Layer 5 of a small transformer language model trained on English Wikipedia (9 layers, counted from 0, width 128). Numbers have three digits each and are written without spaces.
Take only the direct path to the model's output, skipping the later layers: a vector added to the residual stream pushes a token's score in proportion to its dot product with that token's output vector.

Output vectors of the tokens that the questions are about. A number n stands for (n - 500) times 0.0022.
" Arthropoda": 359817506421725492585587538449690505638489558407683706711491520556597304493821317375263363599483281462534601539304657563335589539974709526749643113606718348481314232806441374633594308630499407484584433870509351443600410133163565476566669679373432183596572738769385462602763452475500313698136639492663180370552381356370412429482629755610262235563347532408409119559644524441552336507305
" Par": 614472643576505490617467388513626584418356380460578394525477674494485551405390501526562632436535542618494591449538596559514545576502598431353467373500630443283388528504416688586478380637410334305366515481333407415578622413701512561627574651431671593390498454547446548569596529563703333536396538493389440508435483529407416576464513658598554317671642424367445496371585505467296586392350
" Sep": 618367383418577481755463476535523591869551722581290615394650532492421551699564605259325435628585233491605589385611570543467460598655607609459260300650582443430369531467401419495560346420637440522472688533503506289646405398366359447476498758574306551601493283599477496339546477481629379640358509457505552545657361460414353593564466593406487353528390318524457543519654409581495449582591
"ke": 459455388364540705168496471454475423448560739407488524546292665698672473559420377232395488587459298692513365446495401681649501622531509565606446271607547442411534700405149604322345506576488512471475650644396477331327419439457599547410526597341531434614395334695331446626347324478539614569620638725495283723410514594408529523431618622527559453467645484433531516660539570558722514637506
" 16": 307448525576571591451610413481548585584478757477491524559580622527361436647753459460455379528611640491337355557539416457571491507331606463513396493540343498537513490353517530447420375408450488674448679308639459406703367555254552642658557550629541452508584573517488406556475505488417419454593332319443674508352481447448483418353555446494705488359550583504534513587597416533475381580521
"&": 626412369321354599497579304461754506542319664477543529445683499607344460646323569436656547442638366531616441665650517662600352459422684602599619194564543378539469480607581444416580428419517379330619501704404353654436422442389509603594408471326498444686310629650647740464566523464317579370182401607472492337532799574782548374603637690399575400501436684106464247383498361631614344450350
" February": 403611425332514628663523346587652479562574866653483555303371566511432541710394546370414514518586501555606507404472516582560361712330532234312431379422408485424610588723554416533574345525619589513299851381451485276677465453453384669694620616557388543572502649680496608194690352300582368459453306693316560465530364350482445550587405566441586469435405337485597438579521375548452610564413
"iy": 363429357506612428512654531481382552734420712500464499536464447502494580537634638435481508581589526458435375478678517450591418530324642403583450132572552323723205335512568434330258445568447652490484565510508546586792527281409554516608443706420662756589431539686439654455393614592505608377465498511535561563430474554391365612585477606383548486290390381535385581331543389471607329541464
"anc": 398499495465627624504684693375640445669416444380348551455597626415619412488548870581548630730636434251684243705652443695568495268541686453496274091269528233449309406546672522356574405315400414356560538485235426534543383526705502413662447563372542615687583636396595530511260395519556457488258485349202532498582487529445547757530362460718579584715485760496522357508647302807591247512335

Output weights of attention head 1. The head adds the sum of these rows, row i times number i of z. A number n stands for (n - 500) times 0.0018.
o0: 564330369559484470640551438471457593514385564389569518327508537616341359514506454475437469440514660580389511472481510575492512562528534428573532657237537632402550477401455565651421619536356500472529603456423568480652423604444510616548531379623371548401483563574404598524662381545438621382564617529441412384449412404456387517498585520525581489540475309600514670620357440450380552520521
o1: 632472616505559467499561358562697364517445433448549373462537439579572518541540449526594558408549437453564615307742456659320460639397434451516416458459422459585509527498451592584371634472403374419637580433579540438621487469626528495477519585474429648394438467506468520394439385495508478415442544599362599394551542549611507491599474475522429440520363523487466508472457428456495531443476
o2: 511533508478446629470460459463546417463538598458473603357379441432484615443386477386619461432412458476702532379433569488448363569544636484535427619449682611506417588442564591439633670474508411442550530501565552405353502458483517439427452438458516515492463596484576667460536454453530681382333574546487409363599593402518467541543576461439451391541421500330503580522433527379545509569594
o3: 572549523423395474479510449459448474353513564626706498581482510306509487465376465531551574457415626528461650511515546497426456519546448644645404635430351392537438400444394475462655649526421434387468561432432444482505668560474445605527602392645517552325521553399411398635505493397456544448597314519328573329403451666402692636507510495595627512525545496483539496459558515607630659574392
o4: 437590708380551522520330663512433541347458414399468399356409504493622588657316525584619422620536386597538655439444612421607537520447455441339745550527423498463410383591524513475539527490634529432407529516533523485426673360540405474513628612430547452536487561364279400516508612507539407474454388587474613559478641454469495442601480422452500533654421518505496609475505412533528669391496
o5: 744462405400469475450528389488627563493574568611563422480357460479706544453323531465577644453560448472472607542623476560534533427477426384418536461413488604509600470569534535509449580508511419558424448589425596382536527569532496365419563532471651573469372545486478644521533473463559547548379530448482464482603572566483481382524438494404442558474509305669595381582537512501405518557378
o6: 655510454471344479496556467461682457500367560492505532605566469541451479569473514454271427637374428641575550478502491329429594416552543549532518463475485550428592460664637342416457532530516529527554596682499461479563477464662441456369467528617469458598534367445472667445442473453520573482254542528462289397555479440458594541638495523507465673517474537421430417515432541597584460517558
o7: 565505587488423444362517676596524460523450487510632422546520563624516628530518532533460294579472395499444384456508387455528430517524550569698555291504447525382353510525493546392478464542452465476377494649438436539689393606347423589454607473432622491525490510579615559438552519572487475380605600589480361463427416473351391600577549469392656626555561603531577595449318352340514524655494
o8: 638529467512590491506439556257635621528441573410458443615607546553532458427572485392621546423528581495546554570524561471454654348448512376554583350670451648416406527466525498562681310537651346409526517371473379531437337531484394422568504391473541631489506398442450302495373594447285519510527555589435468392416507616505487681483534492474624468500498667609520633569421416448625595463539
o9: 493437564455525471447448531467439480485400515500482481672521509509405460564648613531607315441539390413506535527525577404522435552474499430450536694468578677536405335393459643420488570586486467398540438443561544468523618546442637503483357569415396654332564399462535522455507625452433675552362582424520395551557449502445476402359677502514511550520491442564471574466375583422517425492534
o10: 459408551564443502338569381348397494421351507382591508572554608449587625368484546566455618519476509445348535509570594495555452468472490522466502471494491556508607424441465695450496608478407415392573482509425624453454464607425498441427511378524640515484541506394402480566370652553574705456524678289531362650421598605529528525447638300554462664492585628471490590426473422397325570375631
o11: 500555536507535531504407481464649502480535637467500267545548669521340461487529410618575425668544610410322459442363390576461542627512541359537444387534670380540528476574454422409552528375553501483439479479681629492613559420463517666602521388534526397542507672537477484588438476539539628541463426542489469449580390382497566298476378416633546417494541461496682534559545295504439485406467
o12: 508594466456378594297556480446440444589463347478487268260407417500371570408671424556516589488721500506473519370355514489571485575479644503409421473347373576532357620456637332591497511523542427642474557550489399531495539620394567500461598475540519505550505383529586354456535598534484501572663658536458519600633511471324586616452541438596412557377410273549421689585604734430622581423531
o13: 399341610401584468512573503579520546596644383459434659568441293358444415377477566563603476518593555557523509487420406428671576487467489491545560649447323541463554529495480522517420636471573612452554379541532513492360540518496723445425377474560502435365524447522531387706410377553320610450561489417480521497489527441585530479474494402553559392564689503540491613485385478370559495514509
o14: 416624484516366499430510410529491593516483464508588361506476474494565459513569443551466357404596549439512580517526590545574502549599431382573542631498493292689399551462492332495551518566762486548609395420306466457451448495384502547431499622672506435418499526755492545318505598391454456378522454464417523472463569476485490430436405451594533545454495546796305560578530467477626659487482
o15: 513354559526575451523513486354481632449408523414356529442612571626518373487542478396501572415523427476521576439489444583500455434507336496426584632636561417374419319415489343427605607434531522407466548590459440552429498454472553474581449565613592464451477492482459434803331508465611493562503499531519526613582340539500664489484437472513508447481512601497450519665649702578491479350494
o16: 539482503528524569459394530561606517360652525475610429578493637469507482513537406418512572515567433516572587639444430392509459544404516531367673438584507571474622548565466538531528460520397560426412519538549349447454530605482486518409414569424524557461489454807337554329405485534508426369540444539573471625566324513494503435498503575522416540468546550440471475545501485386542523309607
o17: 689396476483391563587331507610558411652477586637457550640455554643484591529471567533426492559546438370515484399631527556507516331583539639424576505436454478430464470484342473487429590517511508431257729477567619537379587612623539521504400550365486653448521467466497396504436555532507560554637381718469516467523343288583377582543408398513586523479419344506377539547479607347455458532379
o18: 454459472540503464551339357553442465339624536449531417381531604480501684404521530493508540416454523519546491321515492473507408481553473680625611480399559573518602379430539602609472433670595588489552514517612379712371691368621539378636500419421707432522483510522500387538519546528500498432400490455533452486521424336417650601539364569558404373493445570476406469566321502472408468501526
o19: 354406507512523521534519444727450480497547542514365482557553494621480509482523394384402523634463447439518639492500535549396495457441505489444293336709458520507597404428452553406539586336672442599574580456605299459447588242453438590466435423481314549657588463501411441608476676482538679338541536496534512490391456585573410737452524468354547544480274538685510474601750466487500533518572
o20: 606472500463475480486809474467415533458482681465424533573363491367469552453615418383662400560600462358478525656441577501458587570500514387499619346394447549507573338422567446409540387388619623450501585428531648489523437562503707470574587442459529496515509682577434370693562439620508533235402429529323488453617576586467496456612434461483556482456561522535542567416485546400461482452670
o21: 536427426405630525550338702510489587593548423496563561486605434424473513360330446531505536529493538574440562579581405434467492489457469565347547426445470501401484445498406645539590435549487558475542347449721595627551449414618527485709457584466556445463487610475458308578515547512479544510416679433459380458539407456397458531509534521431436473648585479515435650448569445630453480447511
o22: 416640415475498617505464309430561496479435411652449479585523431532558481437481465468496318422575487499527556319355489398374449340573521458338445525620468506548703564625482594630625543464550416448661585523557500561495547564441521301462620571477458718425474547588594464575455421437509551491453547446602534430419572393490418482541517392279496576485474652478547543448462464582471685448590
o23: 503551506484563582535594471432465545581418750487494544449620412578537446591601589419460518504515600491352598487555438465440485560504464533372530637499380503582628497528529481396304559450408442491430688342596519475754285464418461538440576447468479484474433589544483417503449578520432529470427458426561688582444501532453444381502527487451453548311512596368476509558533400632523345434486
o24: 312456426449420584624408498542550366545601655493457669512512633546479652434324445359574557599520508545487546487624466445489398511352584465425487585433637592523596428740485536564579499432591585436579710378649485451496520565441456505548409470573319559404434529390515503331580543433485484385442552536385360350505410400427553462439496391484487577444402520501385579465556462558550544456562
o25: 464435549475545518366530466593387524670569436428548458472410508485533511474431536493710579416426454308413577633603399495622483569652427483515413276417546571466483559582526533410567415546450610506503646594495490531580583436416589449501401613424491555460308532434563480663513408522615526445509661426461365527407425453483493323475606583391447581490606349395736540462469539455499497432487
o26: 384495586508466533490588490527549464555563511382500587561367431562543503539561672401544560604495646468412499706472485413364573435504458462531346400259452408564531521458540473554399428603557611495552470400679359539549395479480574454569571462576543635435492448343416673299315495549558550500698645438312586563328453425479377467430377556544545592427536486560520488518612552609616486692598
o27: 466495435527492625445499387549413460454382386512506526484506456448581462488561523434572539637545515566680534570589420370480384589643503477581509463530415339462346392509327553455397482361502352392612475623427508501465491606489521523518446507419621472635606487672493542410570485558511639292489594613482542508535626481529501514631532537517404447304556534574378616500586598303500564465398
o28: 302608546512520543515345407510511545499405498427451491576465474567467672491621657548494550669558413439401504439480444497393645443512451548636442529343588535522647333566439396533570475326472458500434515392411576538488588495539398514472530496660451469599456559387555459567430523486542371460485450530644395578491526641535412405522535539528679375601437482515584535473594669423477442536489
o29: 368466560456402398564457548500627386455484333607539531456550351489646409476425489378474654398541438429616562584542624488365515418470616544566540616506486637560405441526561513631619615526554474456369376597432475602539398433466576538475328413509404532301577723367508524454534491472491670322568686475505354583466690407791544573532441569585458427345445414488554479443453538455467559376397
o30: 472557356440417341451562396391544508379550391432604553463439479544465461444412567604576427545591588558483579582472465503569583511437418623545603446558523539684482378558456430576555554639494447408411339408449465494584549567516497379578425035594577572528466438465556540550479377523576502578511544427534503435408457472622439487426656518376801529500528438520499579456698588366559659480348
o31: 627502546478553570569537474452476496556300602378419485528584607498442567573327448460575278476520522481537364543594585461372530515687415419384521328438491596570372440425585477528614263580520551530460434467572628472508571614436514514444418365539435543763520586567490633545558529588420494416457455366584714487501424476669504552356433533530426518429464407551427468625645668320349412443646

Each question shows a token from some text and the vector z that the head gathered there. A number n stands for (n - 500) times 0.0054.

".": 494585501502481519452597567384557511548404459483601626464514492528522440566524658504418554523453
Which of these tokens does it push down most? " Arthropoda"

"ke": 450444506361518364669721757452677531649362119474732576459732541638479384427803522700434331585465
Which of these tokens does it push down most? " February"

" 15": 338463417244719626428574329842813474455460285236548420273662631558254553462916848601600442550706
Which of these tokens does it push down most? " February"

"on": 465577392355431490508553579342460529508278454501639485455496511674505368531581549599319465469522
Which of these tokens does it push up most? " Arthropoda"

"ti": 522605428435483439621638536305430598485401414407527515432485579683563489607481671579393453674619
Which of these tokens does it push down most? "ke"

"al": 459558470441490424392678646369425529607375504425617503520457603643526400518590544604490469546580
Which of these tokens does it push up most? "iy"

" an": 502552561405460473460551548408472517494355437560553542465440584603536464538479518585407541513509
Which of these tokens does it push up most? "&"

"65": 413564386369412600632575687314598551538402329345515466343624627515344491509647722577513355603648
Which of these tokens does it push down most? " Par"

" st": 490589569411459449452567537395471519491352438529553558444446560560528473565473552554383554528478
Which of these tokens does it push down most? " 16"

" he": 466561566453454465462571487381449527460320457526535537457472548544503423537459552544423548511478
Which of these tokens does it push down most? " 16"

" more": 496557555402471476435534541382480542476359452548559551443462568602535441563468534547374540521498
Which two tokens does it push up most, strongest first? " February", "&"

",": 571515426518360641548583536355446642387397348530399467406512562615513485514655478462398473533586
Which two tokens does it push up most, strongest first? "anc", "&"

" engineer": 494566428473515502497656583408519547472430463517626538411530627614507424558536535512354468423431
Which of these tokens does it push up most? "ke"

" of": 417587459466639456482531365452520452649262374529341597425592647519477488460588541525429437380503
Which of these tokens does it push down most? "&"

"olin": 488535467399435394480622630399434534518381490448617493513469641672549415541518543552430464473616
Which of these tokens does it push up most? " Arthropoda"

"ici": 509571496410460462480629548405465486505335471476564549455422566620521489561557613561414479545543
Which of these tokens does it push up most? "iy"

"ide": 538513554432580445489512505490487493636412350525537544546401536636485417451445437657453471554537
Which of these tokens does it push up most? " Par"

" the": 550444510469523576520547491416465566601296456510502554522383534628556443569653523439352375398485
Which three tokens does it push up most, strongest first? " February", " Sep", " Par"

" in": 474589571404487448451566515392458517487352443521551559433447557552523466569473545571388532515482
Which three tokens does it push up most, strongest first? " February", "&", " Sep"

" none": 555539508494373535487582501411501631449351348592430506431466568614553498549577491507368517550504
Which three tokens does it push up most, strongest first? "&", "anc", " February"

" a": 466586595417464446448540553387471519472342437575528536456448523583534452559448542519404586550437
Which of these tokens does it push down most? " 16"

" and": 547555367424584525503536480352515535529535329518563646588373524672373404477516450487401524463478
Which of these tokens does it push up most? " Par"

" to": 497579553466432480433536518396464520495377492544532520437428558566505463544475584556397556545459
Which of these tokens does it push up most? " February"

"os": 510648298278813571650616573204474435618150363517587578496373666596442575266366468718400270302535
Which of these tokens does it push up most? " Sep"

"vi": 608528421289459444796780607387450360586237215392632657504548806711574583588658457395509310530835
Which of these tokens does it push up most? " Sep"

"rim": 633582486441510461539668556393555419511285420485520591452411587705576507599670573538396468547610
Which of these tokens does it push up most? "iy"

"gen": 409631304436516380456566636408548477530294385439650727519569595667511311486617597487355366325748
Which of these tokens does it push up most? " Sep"

" there": 543628655482426486681430443345460573386352322389324489329492582601452467556640684565513497332543
Which of these tokens does it push up most? "anc"

" added": 503548519457470477446579547383450540466348429533501540413493578583528476539528544544410522487494
Which of these tokens does it push up most? " February"

"=": 459527558481484541403527529401547526525390501522491467473494573550486418506532574489439506519513
Which three tokens does it push up most, strongest first? "anc", " Par", "iy"